Layer 6 of a small transformer language model trained on English Wikipedia (9 layers, counted from 0, width 128). Numbers have three digits each and are written without spaces.
Take only the direct path to the model's output, skipping the later layers: a vector added to the residual stream pushes a token's score in proportion to its dot product with that token's output vector.

Output vectors of the tokens that the questions are about. A number n stands for (n - 500) times 0.0041.
"ruary": 635559650555605656266463574506485447388341521429636478532385610165414381512795486206554455543426631260366519694691497362541634502506103744720441172552433345541600545497750479308418628659439490473529408490719735622474659322828493392627324447593595490447511736593591340596450540489353519463665490571513448328094451676510557534259979256563581292251564587835421514105451568614440373324606
"hold": 305502655688600567559502511464450581468289662625441416483336534495474514383584638351459339454431535432581447457422594505460530496456552502825414380620692555630512416395466563485399456530557590663623373646716653324344574224604524319536416550713596469628418536463506406401422413481533512630724531604490469316544536558312652223162609552633462734321694484635519426339518573526286322338480
"'t": 477649607482347709340427340555457579297438452489629302408458749231472417326607545375445512765290436524449533621342592493638666677480595589504730352483569455440328405466504322323462545527447307496534336643714648222340688496286566607574695692606439503662487627570328385767609454424486528456391603557724399522516433467268635437308728398643648458549366543504547465288381760661384515499561
"hern": 413449561629465544503432573426444536412534614643520469409515367461402574400459502302594356608351545248503418536500653369500518720525355451593389431660494340454485490460501378464423535713530442591344494517705627407602569469610570479595476463659504364539618611505278313564703573411384479563616554523499490247587617473485549414389737331749526485347547545502505398471530739511586286500588
"ople": 442553660622615559376485575395332599430515546568440175511531614484526287577604458390355374415475614519670383587414577291400600568355433446737459394589390473499359531603452445493574641619467384581514390545526644461594544264439640276483558693446663628606581665454453346669563473577476522485601515317500554334389474712250421456494701484615618473275610707527518538376500431580579380417440
" (202": 515592449497560564453530551494560496361508348522782512514655540463516727561644532354324514445326398480412510484523467405603613573579380598615501509700481372603354423495587548484563451526540572548507517415663528510512586456466536524453533571529425458656509544416373457528435474459496505556404665373457482510351426424479526326450533604448496614369508434611428424501392574515402380509481
"ament": 514361482414587677402531547594593436308286590592507420444367670251340509533337391314350567623536564562456507703373646331623678518507375689531702493676485389592510505315502521437434897636436439596463328496634655361603699424776452304608489631544555603474446507462406286525493496229454505537355640621735375461399431791482585360501797429460505362575440621437394381368479523616479489331431
"ified": 507596594620554641425478582515613556312438590524516485444639535552415299588581408494537380702502386530453331671469458562602586499453451489420376545461590444599552465469580592428553345612288496679399337535455491351493638584546541330402543530479589302682636608637491498469547452368365513418335655479399536531530578657373534374538785527597530398600436535486321488389496554485433313340480
"ively": 389509492446424604314447583416582707338404680705543537492468681549456608454498359361527485645443369538505440610389546548602622492419489655575485556485558389386462412495806435486390646616477480528367323472759377513261661346602623296598610557369492552614492592570392388464595434492336487536382507554625662535536576380446438448510703451704599513502474459402309537387523351627420311387537
" or": 407542456528586632515587494601504426503465532646390480431572457520573442476434424605514493440478497556506568473523459476530526675573539513482458480501510538543502441436583541495511586469399437524415532521434469458445468406380445389563418559545492520542424462517484614482426608568456490586411471432555590464513437565585487543377407589358520575491475387524548536414519512497556483507549
"′": 481426525485519544548383447427521554396427546509612206362632491301415638522633487302448560408444291408377296617541441471541500553539509457521668684427483428662437530675601564636485643509543546401559454541693455356466557440679593430512561515656601567669444622583547421475700438523369503471380449590468476486419519716484525469347631287500608413482487582580484324573435456596408324445480
"ored": 496360590524372618414476628546582364353282565658519548435520695388473425522600369395552502482498595403473486632443631439583600538114293701384458668647555321575534513482499561397523520594611337651504363484509521394409566399570623492435551520421498546453553565473553664365628462363551495407487661522566590560401442695399461519647741382540520416465504570610396278425544473732423303370508
" Record": 554651525523523540321443464492359641401598466474585472450561433412503396583511668424454237509302353374522460657602501501592616400514508587642690416542511466556466472529606456650371529406641443459515383360632584553455468411609498531531521453583411427545758602365471613568509572498508509546414458435530463527574434474438483540480530478446613445372449409487381642467499418504566560539443
"s;": 640405526492556402335411474437459487499574581849481422460390497509451667466494694348471466326412663520339509556519645423617631525452569513482734482590547395733394401355577538451455555420592564572548446452550645242619528352548513368582446397460546322610582580587435326493628487403317503490391538585535311431585371621552616217572583538605672373401478405563425482466439568565451487486682
"ce": 546511552638528652512607366331518572572493376477416427567523518432503456344574524448209461397490516376751558604426525471383382535478498400458527352498461437472501325646422345493508525542558509501669561816532419465530538452433516260426452382556576441462574580626521527679416467459470496539687571544707302484573473493554471557593632334522552439324454528740602423409480584528459576482558
"ular": 650289452493495535488372626489402499445444475588578600502524521406554412597518515204564581411458638286502545688554609588513603531178437408528533349601611374674563334543511561420456508567389330541381454485542540649545499455416628361584410554488586510383652487388245579601537736455390511421575567433538498487672574601425331413495585550608543467432496593532543670536502445538522426281488
"ng": 487351618431422492439535618395416550416487436765608459475655552394493707223564504526466479595558413408492429549446549501575408469474454436634370342588448457697532452617397652358412694478516512496608365337566685230623452376628592662601440533529552448458348490436529508659492501432344507340444463562496474533378540405604577555449814395602602484448484456649393602308408554552504611469543
"ash": 518394579366495563462508534377414504430412415413467541460395738431556417554435610310355532656454449471545557425495604356546500506445481508543423736484470558454520514492622401539583446425526418457441525442471556452465548480606573580478414606574563520536652621653391427543454471432453479395527483433522531550460534497564749362553577330668460576447544510427513559404559588470540378552532
"1.": 542570434524457462516399500397581595437593591551423564552498541422486637323600515327506282535362581643558558532658480452544551633479534447468626372484547441471513579452622552598440737542600407498632369391529537493493629490506649508341395519590421534504429535626361528514554540364315492515491401551551602354357340563472562510481650419355592394504642371433481484512343499656405295618481
"ength": 463436661575496664502553597566496522341223609668610394504456565463344450307476789288410291532505534417355621634712454576695486541444550460535419626678516429551537379507559501470606748643489445544560518335695592392520598496518672516499435496460439460457393578414291362640566628229372484578263326467448644539470241664502655434496644373465525571390609622395601547294437476523460572250484
"ately": 505477378341704678335459572520452626516470477555584280546634785467531316362548399286421449616443423485414541575672550544432538544339613556462587458605583377566419556704604283540551572519430381441444385576661422351576594413715646376566477515489704731556503603585649426641704407321353487557339365323690471505359277564411438514628658452583557554446402406497329402476544476617489265384546

Output weights of attention head 2. The head adds the sum of these rows, row i times number i of z. A number n stands for (n - 500) times 0.002.
o0: 398476480497616533515542417345458730548403590574561480741508576442485501437444499572574439350594538667484513688571666446502664420419548496527473480536370626514406433523543679305667572507506584510542478469584557515616349376487400613523423481567378545475411310555620622365523389471664272437533471438529562618523476520536374521521510641363549447618561442707422583457470389467383526344396
o1: 454497495527487456538574469506654506392576321539411527487446629418374528458498523529673383487548435529464554408498508335584544697708418513461372471502420496287441550494659585623570593358523524406452464419361487378585535466551509459661489337635439594672482557472621451469497482713461468565524430571421463483600497421516493579521547273529499434431327567366381526484597516567613689470155
o2: 448498427494550478451542508463279489739496477462568511602535482576566484412446509564611727494475461483470543275693446419550321581496545639515501550519361429459432466356586644361457591705575404479470476436628594471515491579446503475389407387424685456449426452424470565411557484409408571567704487362481508698409619415531521550429553477556620482540543511471509614553605548604485361427523
o3: 546479417497422418521400544485501530537424549333564489507503498420511592518556422465479504509426369454519592511460584481644441644569528511456529488446509531439511411471446397551323536520552474629672483445597297607393450680342570546549565545337621587469747263513474405545382474559539141497559694591525426554525468492525513578456429598370357507591314359564547599532541605595409737428486
o4: 586361446175565486462440248438400653506516355469449412575533558515402680468642683353497501541498473579594398301654498480366402580450599476585467436588495638460434440608324546401446386642442517602643657456653515564430482434565427494434412420569566448581436475471403551531562525610503795493569473327334574545584552475510302551361352696589500617460376494431512353481571651441344552547468
o5: 433476526404552444461450458592436397487557466582562266587487578657407517469384395444382547358415728582345548600395580555532531442527445614515437301381486609623659492517522585455510508548584560680548611675489528406531351374498564503525600368536263494419559413559386452452505482421357597571499460530709443440403447370598262425377499400518607537427409601451558476540452590531507564573525
o6: 616499456647342496412507418547483544597512393521536567361538448466357534603662550549723611467587451512491397590482565543769420711477560361553446521608402540604689485534487444486501430403710443446554434468371272566347352478565505501445494474545502490450464394491317447438485503670353691419650469360541544447499382317542710532724361411526473437468606629483511711566416536557696444693598
o7: 363619444512494357488570533485273313603515420479455566680573531458518442441525431298498442469579352345446604532591362377379481670613694427735503566529287420357362545347281404488611417446449523384535688245364577400496620585545402565587606501586382459491476524480514364513516521496330815500484469483533386535652401571541475532545534525608618337553527539582564524291404554456475425385572
o8: 340663630369530529378698559409478447510551444323578350494568682540409460480275449504516497629454390611555441529451320475378467492593437421512433364639424502396592546506513678422587423425620536544572532374414547377497428594387569554452547529587342551391508490618360516504550507472510524510447565448463354642378360502488691456487465550586570737436460558591366485627459596602510421425556
o9: 554480433603470281560376408550526604592695559529494545617438442620467492601406462421561508461509545552509428585462359511314442618674401534570204366619543430393418395462554430469399385618545453557470399622556427417485500461571546655604359291535511693559378583406559592467493478494500689409504388532392644367426496613605567438413418448442521608517464503558623360405545476496486507426496
o10: 451550432326544569474390416607373539467502404484597425253568555519611453604394431461332478560462520503480598519357379451592527344396752408618580527355355565482384552375373349482465403542433494499573410809487488570485400407508471543546524345376465483616523428407531589612422438380468715536614626379514509451582382306528751609677557392382518509655418471309509442477618384566475620552355
o11: 476600497560498470536528451554356520408446568542498484459470458644699535511464443462475524551534362558433487544551533277623583545502439415528376745338420466581570525563553538486484559543373350529560485507474502584433417642405411566421541604567497443503600407583461588704418485449544583546442458457462379472332517437580491522631508485501622658447617516524591353427446344452507517465464
o12: 492397333480252667456490460620438490347373371512591526537510504656400503442719616491546475465522465593654478463557516595464524240557529300560230388507500554413532546403388447377490638428560647502581490344414494490542585565567494370402427483726399592504447522616537520532589541397387561570502327621364396607290606615506594577579544462456513537446382440523530426497362550460711592409589
o13: 429512449464552364407388420455448540557425581667560452606519500654481457362481522524522393460501413555627589550375508674544392450553541655606538542590438397677592417506476592627448472478602370503430543530471309392389542538410504335445627551493598690511439552357573550606493531496642549465427510653515504484353523546313536271455470472454539389444391411422446464475502561532593577435528
o14: 473547372555437580436592546649499686462629594538388525703371470565565418460430607577524643235279286585545599551738505586452451456517552370317588520384601427593607485592430497391316459591468441586588414469506373379586568547633482399555644360464494621375416265465426522496476444422534738693404430490394354423446609567380497614559370520571558439519354463560342467506467350530577565435526
o15: 478568692721465513474376593715537454455467468429548480391518510252687610404517511598534367383578555395459406560395381505439368347491632504433468481691527375493347302572354549526673561410590527517495305520591575577658468546608529460444472448777455574418763578650505594448437424579509309414566649635425536405491580417500532313610448550495560495652529619561510363595538634496579364328507
o16: 413432452586503479382284623588456607330477522810766531413387561529433546692514386421343402593607395367460379432549576476477550533361560531352539427496350536388425669568451611524709513338456480613400482669498449434435505538629737376559540356473709632450503357500541472407578548616400556543512357667398524499521632450610487483599448541421552541463597558496434634496439596630454529465518
o17: 382547413732673599564534331606433439389354518439498535528472436540521517414536475505396561496464483515474301597405551503575262286535639475355618442581615532470534436622461419454463490467478385509673484630587607546651523430554572489427511542604476507551373613499583466451455704334340470634589533335384475390537488445448446511390349348537648462505483468537435588526633543450415614549588
o18: 477502556617678542503456566449525526439504396511506621476453531473418602468691573368674525612503379471428552578481352390455494408509393546516616457446566490472622391478450471469478674320496501517388547464402537434466639466450578603464466608590428475723585258617676583375370443587457491516555516520411646760259572391331371652532507540413563411657445436469682576453420531486617533428539
o19: 617462496707587398445458553566503454669405509546554399572554432326470430370450604544398522583481563446403340521365539464520350311581571510498483545523490572467552484517499451530649534393401565316385486494681483575534369293514647494521448650502295448639619362265322575448440368402469761434547471458411306539498554505540716477420545534394446607439288682520263520573387455459586652569504
o20: 469660629601603430480717375511615583685349446491516463551582418694553545374489599436520509543460449408511448568506454618497513551371516555498432343304492625741505510383506442283528402380659446391559556339456665403478520572650675437614391490635524392604332422528539720395583470451508153660561319596461475574505455367463557500447458512389540620401431505461388328418388613526415504516434
o21: 375577449413661561438486444586539500458535320415666577485566391505661423346391477516537329411678441481458496551297533577501515454518362414491398590419561606357479487481578518679469502493417405547527438559446381440490573466618552402617329588520329404423478621603396317517409295421437639519409474442652507530525479464396498554490557491537306511448567570423457629479488545477524356462482
o22: 576384432589444492444703478540606450495448440476617470515548419533525454602472536539372398449536544537516508614530476475507482567544672455638374296376473499474622495424582620504377536499550376488379451602512568420523495600444780522486619543756492590474487429476557486372460467494466736479653610533543498528563425429599437504635641588445492370600620435475388316660488564667252498603542
o23: 516440452628570242657618459492608552620461465647555388372512498514412556468658378589529373651484634449395543430579520450576327497463385526582540632507457430597470481528507558474445491528609587491510424458388425550585499461379447601467487472494369542409275639508568501543309613500575597514603425663461401761612489740688474465548486485380640505601473551593498596359384573674434350481444
o24: 543552545545529464584557462393517624528465610492644451728528472525564403584490477561511593567468588564528402425462564535530649404391496576586645547556449370421441434472488452473652531542666611514516491335572385454376482652492405577541365611614498461483564595511199492464620428372597712370350467559548590491494364272589610354580584720663441527547441367611372451560539411535535466613355
o25: 587624492464427443641592423503426566533416633404341533555465484625703687470549535451409292384568448548443334425507317576520590530629472415366337493673357308589488479446470563549549569574547539529559577464529614385445565473610585609458524583321424530565509613352559559346465484593537617624414599531627496455625575503468596530467507408464466485463377604467510656327374438473500512419622
o26: 458353539493516406380554469455480475591422694394262593422590580375474539488371404502620480591451552498374472651441643649460610417463416516425463373557346514429511459505331597433452518621428603627242474501507529380574512605410329426452364608440621455255482561520386376405724496467473587530563623641439517546464614557472544617331565449597272611587615475493566443444624595377488677518389
o27: 487467641625552485443592550464404676332567503557429476579546486538605438431562338629407546496400556411484596546578519558496367311338504596502400423517551478414566454466534530553538419618495567438711525489434492461400448414642517550607481750416426474410374342454486430458574431550486557570655509527285506384507477690474528580446464713482614438371484387399433555559649667585522588555256
o28: 414539342469494384646497414510690614508586306479496437509629503347552408489443606417592448585281583609604630445507475528471499465504455639457457519308539626419569653464503598558514561487511376454547565512485511556572375554587462570430378624496457750403576490657518556469552503494392376474457406397485635433516654539596513547507584494528462547615603459540476383424520514563479637410655
o29: 386461627299494573506429673502674407451519447446550561386525359495639559418387577479538570524522536443588474423523571361601647558616585631584476543501598473506555487487392447491485445567581395483511463319486587581596425624543502536411361453399323559455423458492419445382603470544569443622458542404570542589341409551453479374619399458551632420515367742488561355532619507355483349450540
o30: 519512478564522651648475628320457413551389523470470494466505345409375477417538324458653452489465533445590678441574411463578483429432326414557405621769478619481680556438406653383606358417430360544492414708550603512569439573550478513618712712556442468577326501535577443512508446260571488575456475620483513425537561518546527621382603513542403504623486548546424480497403490397404479665593
o31: 555536453459636535586487440564412369504484454456471387502497632418511451540321670484474491552411387544531479472396525498467531536410557406500608627489521539287498432558762412478482342410527511621481547564403494561414424427679530488443548495498427433582487604501544635405521486442403279490545578760605499627559539568544420527460404641568544637523419512443580323537462460407577420447366
o32: 530483364686476617493495500598457612244438602432511333525428574421476525682502622543433561551498547494546467599656374432518582536606677523550382413600614538429406522427389595732466475620381401422396627673305458452800511528585582445597570445674433482580530659422531470586434452544421026512597369701609603396315380465531587584444441705434630494556722492446447680275350546564576526403601
o33: 478493307302369538524688451406374555386563612605395416239501537464530649600498550498432425409451459401528621546526598492710550449547488514616410372450470330549596533675561485533452462604496473495426604404520600560410489620610470422505392482511519472513596374604638430530481464582413681520381330386648570431494547258525624419461630561368529607334432516631526510437476529536534443583489
o34: 554366545432544513696503648611521515360376341624423281582472444404392469477406446447549477433412345544613521531689537667586489379621559358567524425469544421415513481404640317701476572370406492453463527504510518432484518534577396533479430552401563533396581449437467504576426463508611742529333482494514374705501453591461497480430300406443385477578670483364460560446561591598473391361508
o35: 581475557388519586680555338545411517494497198364516559360416660525627522599432436336352513555591456481495482374606799469534347359424485487612521578551443526451480556365429698390495519576528559476357468538523545358565620455558524672516616696535463554520492731511444469557460389465454534377498649542685613421607473419686444546595526387519376513634313623655499490435412542547530335432425
o36: 519530486446641609421388548636483236550535451384428464500579519468335620497567484453256628537722554481435354673648458417448382545397382624569472545598663474356493410611400508630319530574577670456528421493512374426546473629631450495440517454520408352510500298457672494385532489449412543526242569345501491463597464546579584517510601371444456593564466587513563374429477402526489543569388
o37: 462619322678533361483549619569463538496445548412430519564541384514550461441436660375590540454500478452470566662539559365279508396459548579457457389505600420359541624551580516443562525569534450596719461377442472569604587427474703508607411522494577585484597577490408346523494568586636314485436288312550569718592476497366696451487449350444451658539259357552677514550437519595514476481668
o38: 418438588485438503502502600629567510368405515519417506428463489500502435468513496575455429517416528529505369356456549305557527424570545596427379569542472580591533690377357526416582416472471610424605444565681357436516356557519416511259399618522476445663593345400488458642262665657470719332384329566411492668407613429605453547445319502715500491533512509493383525481539720386458396384488
o39: 329295361594582423484436386460564616565572515522556344366559473435530590649520590407539496215617609350624545506467454545456433615406456398497499514514380617522709521506463609414556592599564454494548607313446439392529389399459577527443425495536540305594682395381528516488585584396346666591363580550394561627402384588548402606554575588453503533696395478611402460411515455464466701320408
o40: 446651437540577494492383558703617540578547403466369460560366685605584504557493601560479381561470595383512439557564382439518477445452309508601521536532433327314545612501450507603330268595545585511543360293408411477565330507643362593510582562582547484712488537454338569446531510422536307438505452363441622588481457547563507505223574497530621308681562621519498478356429578482511618672578
o41: 496531597360679490376540451615582597654545497597508684729535397642344441444378397488490450569620581548499529333434444549594469472522389532671464412445348428556475425362425477528568584530542594494562506453517577585408426613609432577511594408439434694290532614331455584556462481449473194470435516468394481585506525527665657670501447522582503587395556551512522586538471521449395473530674
o42: 368555627585529369550584357570473488652477425544354551612429412484523307549398569510550512582566548384590446304456465612371554435640507505474378555595477376397431572566638654485465517468501469566630432492574595451449698525411422365472576572614560457552479411490599480566550508457530381653508388339689467484520332456627436508522451512399472616566495445496504576539583431483538508345526
o43: 619506557546378588632535522531470630497518569461613621418485501492456588453504404551454552401491483574593476471557494427482542541706486415465642655566495507377472608539401572580587536443714348552565418355530663420530407490324341368411540604567578394585611635503706375359594561578506744521746378520437445443397450382592462485627516476617640691458529582324474385371530390514557663496475
o44: 434427450533546310426558468544500554532384470465461673351473480492416332486492520471524425375414470576549504565413459547445396452522497415475579580386363421621504398357476620519466539592507562558669594437615365503398627397429490437400428573551591460604442508627555529461576602485710338666427665406518533564570561554524541486612544522451440520538439524551536378561579711650640444554497
o45: 511434618456482460521557433735632465500512528359509533625410437514695480584575527524495563341573489746630524481537383416458476619495493513478657540577514612614478441326480381406381392376630522360482525353479520548503495387646636375499506597533574394453377467443510470412539474430369726596370395409587576672460633609354444458349633388416411528325539375415543537745591488592472675473542
o46: 307463527297431654408526458405687547221546554460494478425482515531407617493361475416480607349539433454329457393589615443491438419581440328442603435621578510575367640460404589524317634676380518344421315534444408649459656522666381584582451421444573655476496458438457612526538579339421507501531626600549593600541418488516545526454500467557441653593497451577421220546391566556514660538394
o47: 435404648602549484545556527730422540481531405584444523398545468626571526590552427360529494615507467576352560593427512397638393415669431306677522351393450614409430331586382593450494431700576496574424649572352268545698433436534444382490516527451645486365507452411492600519666495587603579397417545443466600485461520570549443312475521511546611582707465239659396590292315295378456520454450
o48: 389454499420527558512526737438394600552463541451470473651362353403524490540452478510457503519489599489391494417529477661403316626341435489537519516495354586436427638439432399602590561277453500365432432508363401673601603515351587615388405312520462443499477653606629523616595635637358468536244603461437474452471558475537529479285423669444484580256534471456562455341654393422480453519544
o49: 597415533461458502549678471667518576406605593484509485569458417650427426551503511514570458617553691522565473506562473512374628471461566514462515412504436540460563415533521391438450569431256470579476361255480479664452373570459433392434486362505479386537449489460588485626268559373622647496552742399689653512535524467285586419529689613509719767556482587540360543433446621518577405582344
o50: 472556484511539549549599557545506408402582482419464545480427723497456389505543428432452525541594411391441591425490370552488552188625567565456440688417377548563378485521545472623460522551495386436402508378714449611308559291552410562588382563329379597478506512497463333384602619468433084549601424467709493555565569706464411485785506497624438647448456327566391343581614670470346562473487
o51: 438433411429411527536596416445315454553596641389558492483503448615663414442529542514656387626424530467460462426652398375487506499396391612605558520381601466525437430538417418507672394466459532415572599461447338454336509499662439447518469450539368585464604437477748470496480545380598455450551553439549438603400431700447667443486385397682286453567571499452475474444617531650496663388812
o52: 354483469304479538573492394514633490696563545518543443541521513622554482372473253438443522557686576521411544491564612377544376624510421450652409563476583481368386405413441553437514433567524510664306553551435619431500502357377513510402434598631420575577547678423423505494668530420525265559452487445452415548397501313481562376510673617535628407507487561467566620480522596374330460501474
o53: 460514459501485412576490566496510621521433432506506580371529647619586521566436663466299640456423582479435398391531514505450574513613479507584543544408422521513657328519569588471551473380412566457431558404688502398522471553500623474652441604592469602506374491470595499556436605513422230434443577539517472466569391530551506515496506323581501714520683361313514626643464427436597499530487
o54: 382546576565289532523560682489455435547564599486533507337554523584467541518464486443435489460521594521466435568490506513672644453422511470661596551595640528553500471411632517475437555402443575602494615378551636431552512438633500479371676529556570577397336571555443647531369518596525326422514424371381560457578567587546480587428545543603453559482384404417504521277602496525555513418599
o55: 627588460598404526470471402305447318535540580401465587231488383568541560425505516504342381447504549477611622450430389376509388613526351584519631640369413516429597454477512402605464474493467576546591386529545569496572560518580329425627458263515583547490578498433479609335808551552557552519505386414467426612514410467408468608591544514492539569418318390587414583458440653525583548477363
o56: 461527559626425667595738503579557589699549588584426584682479403272285679399371453599308404509480491517514573609386450557677570713348375500406548502337554394440614531529451502540626332682573355552377555409638519496443387467463638406689373393463610503488490404451564590578489470492515585616547661513443439562465489490584476635503341464479532448598452389589443442568448426403718384379589
o57: 552511560643673451529484367502638426303482502549415509587485461529478334504497688619440514427514525556633631413528452547635437648587389483614441548279372542493317733491461552391498459397633526565372440464487528538391651552598442542396431441555575398563442466664447417381383453494393321408465410409522469414501425471291499538656502594755465518506527539496661551401506364702396535705531
o58: 445442491677510511527579463513515547373541475337460383474411264553384403424361528481499231420347670524459372414495632420543580730514358490457606414533583383425329417422497554302514524430380507525590516521619534529565515642387616480484676464613507656420613342503462459364499501504466584525632548716573572627585621394387712523540433462517603426575451538501491454516563472437431587623491
o59: 470534442383674435303501709704469506451332483500545513531523361516514499343488538530487677487602627505575442425483440496688385523421541253502459574608594519472497352634516562547411453552571517513434502412518515541612555442535455379668528451431451546498690599576457691533489541501533677528536515563357549551648536570425357492529491415635448488575479391443555555578361454402460574546584
o60: 586567499349622640445536554489556542505569570555500427542516537380627414582465480310558397493465660436477538502392646568530596442594330614423639506700524705518457555350462442328455488654427580462677419534408550444497495637433578405435511536492443460679471509465397550419423474598448546415523472581575618528558454475498640451605362493535365510494645455555658564529477475529508438341471
o61: 399432525704527686521405567461405629593598500498609494522559425694461467499440449561533451644602463395501276570650502632614418444621640516430475617495404669680537474540468514406357523476465337476552517629499544490592422451484465629404456527519423431384573690456470316496502463616400281450273305651378427648602438579477420452366537422330481479612548505621574504546550526484613541548428
o62: 506559389481413550441393398498472512649484580603458459394478468608561581473624312355429424627380607510471697489650572623470452618613621379619549609458490493496393620553566687479616254571434540485498505501472528573441538370550560540501543518503333276459493391627487511340630449375658431510389547390412587532413421458554655416326461540553517551340441456365485564515619436492537506428595
o63: 604525555328398479561481473547432478468479554327478642716497371588549439503492628688527517338397327447465679472455518713574601572482480509440518448439560453625514446596604493654606511412525703304489324580596367479472383554485516510622497575449409364592345455506506455483447510590431338449463554420499540503426727550497557347559467497579536481785359519450480569400468581464366572462325

Each question shows a token from some text and the vector z that the head gathered there. A number n stands for (n - 500) times 0.0048.

" |": 446465434574528473511515602509579479613451592485640500507462515535468443524386425397542500544509602494436484483556487564499503515435466501638508555472477546539497385490437594512509617525593424
Pushed up most: "ately"

" w": 486545437449526532552533553450599520439533479526517595558490552558443561588496429531409447423495605478487407529449516502547554571501467538487472571458522386489531490520519530539486517538516512
Pushed up most: " Record"

" of": 547524455380446540463461472467509488510500482532495528504496529529527439506505532496476466561559569444445439477461493516420447531488518449518440480469527475491550567498502477556461540516495527
Which three tokens does it push up most, strongest first? "hold", "ament", "ified"

"arm": 529554494531472508483481438559503381486519481619582554502558509524515553536480444506465487421500534432431415451513451594470532550613522536469457500509440476522500534538482531582471543543497497
Which two tokens does it push up most, strongest first? "s;", "hold"

".": 552558483401494498507475458456503531503519521510466545504517509512433451474503515479468500525559547483441459483475497533520488491515530467553489478498493473506498548475581505476529511496525479
Pushed up most: "ified"

" Com": 490449477460541432487497454538497453495470492535586480466493497477533506483508554485465540528522598465463544483470525521541516421458419474526516579492526445518503475438481526534544541578540475
Pushed up most: "hern"

"les": 511559487464465488527461486440464518479558509494463539519500511498461479502492505490450488482534582497488483476468501518560529496488496505516468480493499471521589522487526531455533539528534488
Pushed up most: "ength"

"j": 474424465326552439419526433567519509492503390572540459369540430484602525572623710598524576531581563626573814625286513527513480455524372447514628615535400286519566584371387495459486559443454417
Pushed up most: "ament"

" st": 529438517447476504491528489529503485531544551517498494458477418497527502521529523490460527499548546480462435516476460492456449511501502528509540530519519431496444480453536531547509529496438407
Which two tokens does it push up most, strongest first? "ople", "ament"

" D": 573463428521600466543557438491528512507450531496541465531484528481483538487481515527438466432436665517474556452376530525502525452477424487559566535528399457508502517398547496475420533574490511
Pushed up most: "ng"

" She": 490572491511497488521371404418448563491518468426433528576494564492451527423621452490471502464533548574474538497464504495582548469500518521515424497565498453528627580470594470515494504531543430
Pushed down most: "ately"

"op": 408470363300485599409457673528613466653547627547589425521564456567384388583377471434628431526526486594490415438580421648436500498488387501707488572422377577473432475496430623657558593470716383
Pushed up most: "ately"

" long": 555533468496469517480492540554491500480480526554483507516509537504517546491444497475512498458517498475480446491507429514477522506482504522542479504549446425466509525514522490543493498497469496
Pushed up most: "1."

" area": 534519430416458532479541493460577528478480408524542516521479554531445450552483443471447486464549574505457453498469468520518496562520501494545469558508559433521519515466536490551508512444561522
Pushed up most: "ively"

" Church": 482493410470424490483399454490470497513561577534573562485717485590495516515502408492435604547547510450575462501513561553452430468500469583496444523423463455452461405574562407547575444524559610
Which two tokens does it push up most, strongest first? "′", " Record"

"ab": 391454344405426640730452601490487399370480248356636337591546615601284632526624562365553396415224292490542570559296325603639788432446410317538502557382414368675619527383780501327456812605442168
Pushed down most: "hold"

"a": 522513485488477487515531388496536488444512601472634507461600428535493522468455303427460561511570562459541494534476574598462427579502448538484483456452532489400519422598600441485511449474511564
Pushed up most: "′"

"am": 452503497483508408522474486439556507507496478517569567539465602496398500505458517470445494531588579534462531488482494543570460477508449492519461570481482514475563492478514564443514483546593497
Which two tokens does it push up most, strongest first? "ash", "′"

"er": 527522482479477473486481513476524515509484464535526449508509540516492477493530499486455519495534578480439438471465476551491513521549521474531470536524530451500569545457517505487497510504513508
Pushed up most: "ength"

" the": 536488484482487484477482509472568536486491442533542464518494540516487466522524479474447511492560578485426444479458471546496496538539522471525475528512549437491570548454502491499494529485512515
Pushed up most: "ively"

" The": 497551472515504506511451519433504552458509483537501564537470526529471472473541488527482465489536579505478478496509501511477511544491533508477487597516518424448542515486558530471497491516558525
Which two tokens does it push up most, strongest first? " or", " Record"

" b": 445456403511567440555501441534605487502490460487631539462485446501530495532466555478493474470503694534476615479470545544481435396481360425553561531506479460494477504384471508482437572516528469
Pushed up most: "'t"

"ming": 557499457402475537510507421441571495450497469441469555464523582520508486557505463459427468514546548491480413486432466511509472514528484541560508489503579496486559508470554469580514515495520523
Pushed down most: "ruary"

"ure": 506505490415520604551516443588542473520482550576517582486540442584467500379423569516488379522489370534436418556538550511437401428444549543453526502519429444427368424465558513569524504487464531
Which two tokens does it push up most, strongest first? "ce", "ular"

" Afric": 464559482464499511507441481429507540474571492478493542545491527471440479505506477488396469465546585485489476464468515502513507514502505514512441488455533475496606491473531529461502538524539475
Pushed down most: "ruary"

" bec": 545418455520428319669650338358506494356397508485400539605388408449486534419467696636412483482332655572487355405654620467539611552451675421497514425571665313376402622604709577375463476252408639
Pushed down most: "′"

"R": 384544557508407319576585389510499496446371428546599439450499507454532596550596638366426503342440581555416481412472411469291508540553470449528487529577410502459510484594512469584427515504333470
Pushed down most: "ately"

" l": 510534456369489410538580383614503434474475520732466634549631464618391575336448603652517312432468327459486479636438507499511434440399591514440618461486435559406489548545568437610552474481455570
Pushed up most: "ce"

"ell": 482503463520525459516439474443525591447556470483507582565513570528377548519536427409443500509531569522489418423485497499597479519505446520495495537435510413495574488472533479487518503561530518
Pushed up most: " Record"

"o": 558496339703624422496410283509646582402476425541532535401554375442525464523655424527545449427329778496413599472440640528457394408518325314564461433401355382377504436376518280485388643523427557
Pushed up most: "'t"

"18": 513535448450457476525504498479453470473486474532538521527497548490465445443482509489461507481519500537472473527471487546534461505483505514561504554509497485470506529504518499506475529506490460
Pushed up most: "ruary"

"y,": 492420497498529473470482488520517462572520522557598532471532567469533545498512517493509518536558534531516542554462479527497496453426456524560550586483508435493489477464455481541523548518504438
Pushed down most: "ash"

"ly": 437464416312443536378511557584489423493539559505512486489555503531493482550504473484487501505533488505502442484544477522449496537489441471521511495444503457499511558492545544553573533432554439
Pushed up most: "hold"

"ain": 501491492534591444516508484493430479501513542511583487537529573482471515461533467432432486470522628508497461454457539502531543497480456524555472521492502470487478474443501539483468539569511463
Pushed down most: "ored"

"gh": 539472631507519449583538499439564580408540425496388533529564659614518594452549404412500460489542529587430551456487495564644593588408455460456598574301500474480641606403540497462628553696544476
Pushed down most: "ament"

"ram": 573444416602611485484551376501607549462443547445552371472498492491532512466569547536456452373434681549508642411346533548421538445495347473635601555514426490466466501342472476458387556587491528
Pushed up most: "ng"

" church": 509570456508490511512442502424498545481517498539497561530495547531477471492531498525499468486556580496472467495512482534497508521482533494465484551501521439451547542499560506447528495538533523
Pushed up most: " Record"

"y": 611557490404535552507513478718537472447510489546507575499606421564322448386502477511431329480432412424518474557482469435465491501474539473426420546451489426470418485524599471549472482513579504
Pushed up most: "ce"

" ro": 502431459478436465513428454511509526501517479472596475532511552477518519490405524509499512478563531497454471515487488519504435485493471478553540577499535418487522495457612521494511518482513443
Pushed up most: "ored"

"===": 529573444449449515539488513455450484433448475528554505524487537484470419452451489475462509462554516533471501538455494557553458536486478485553500555551464483460510540512538507520452550486481423
Pushed up most: "ruary"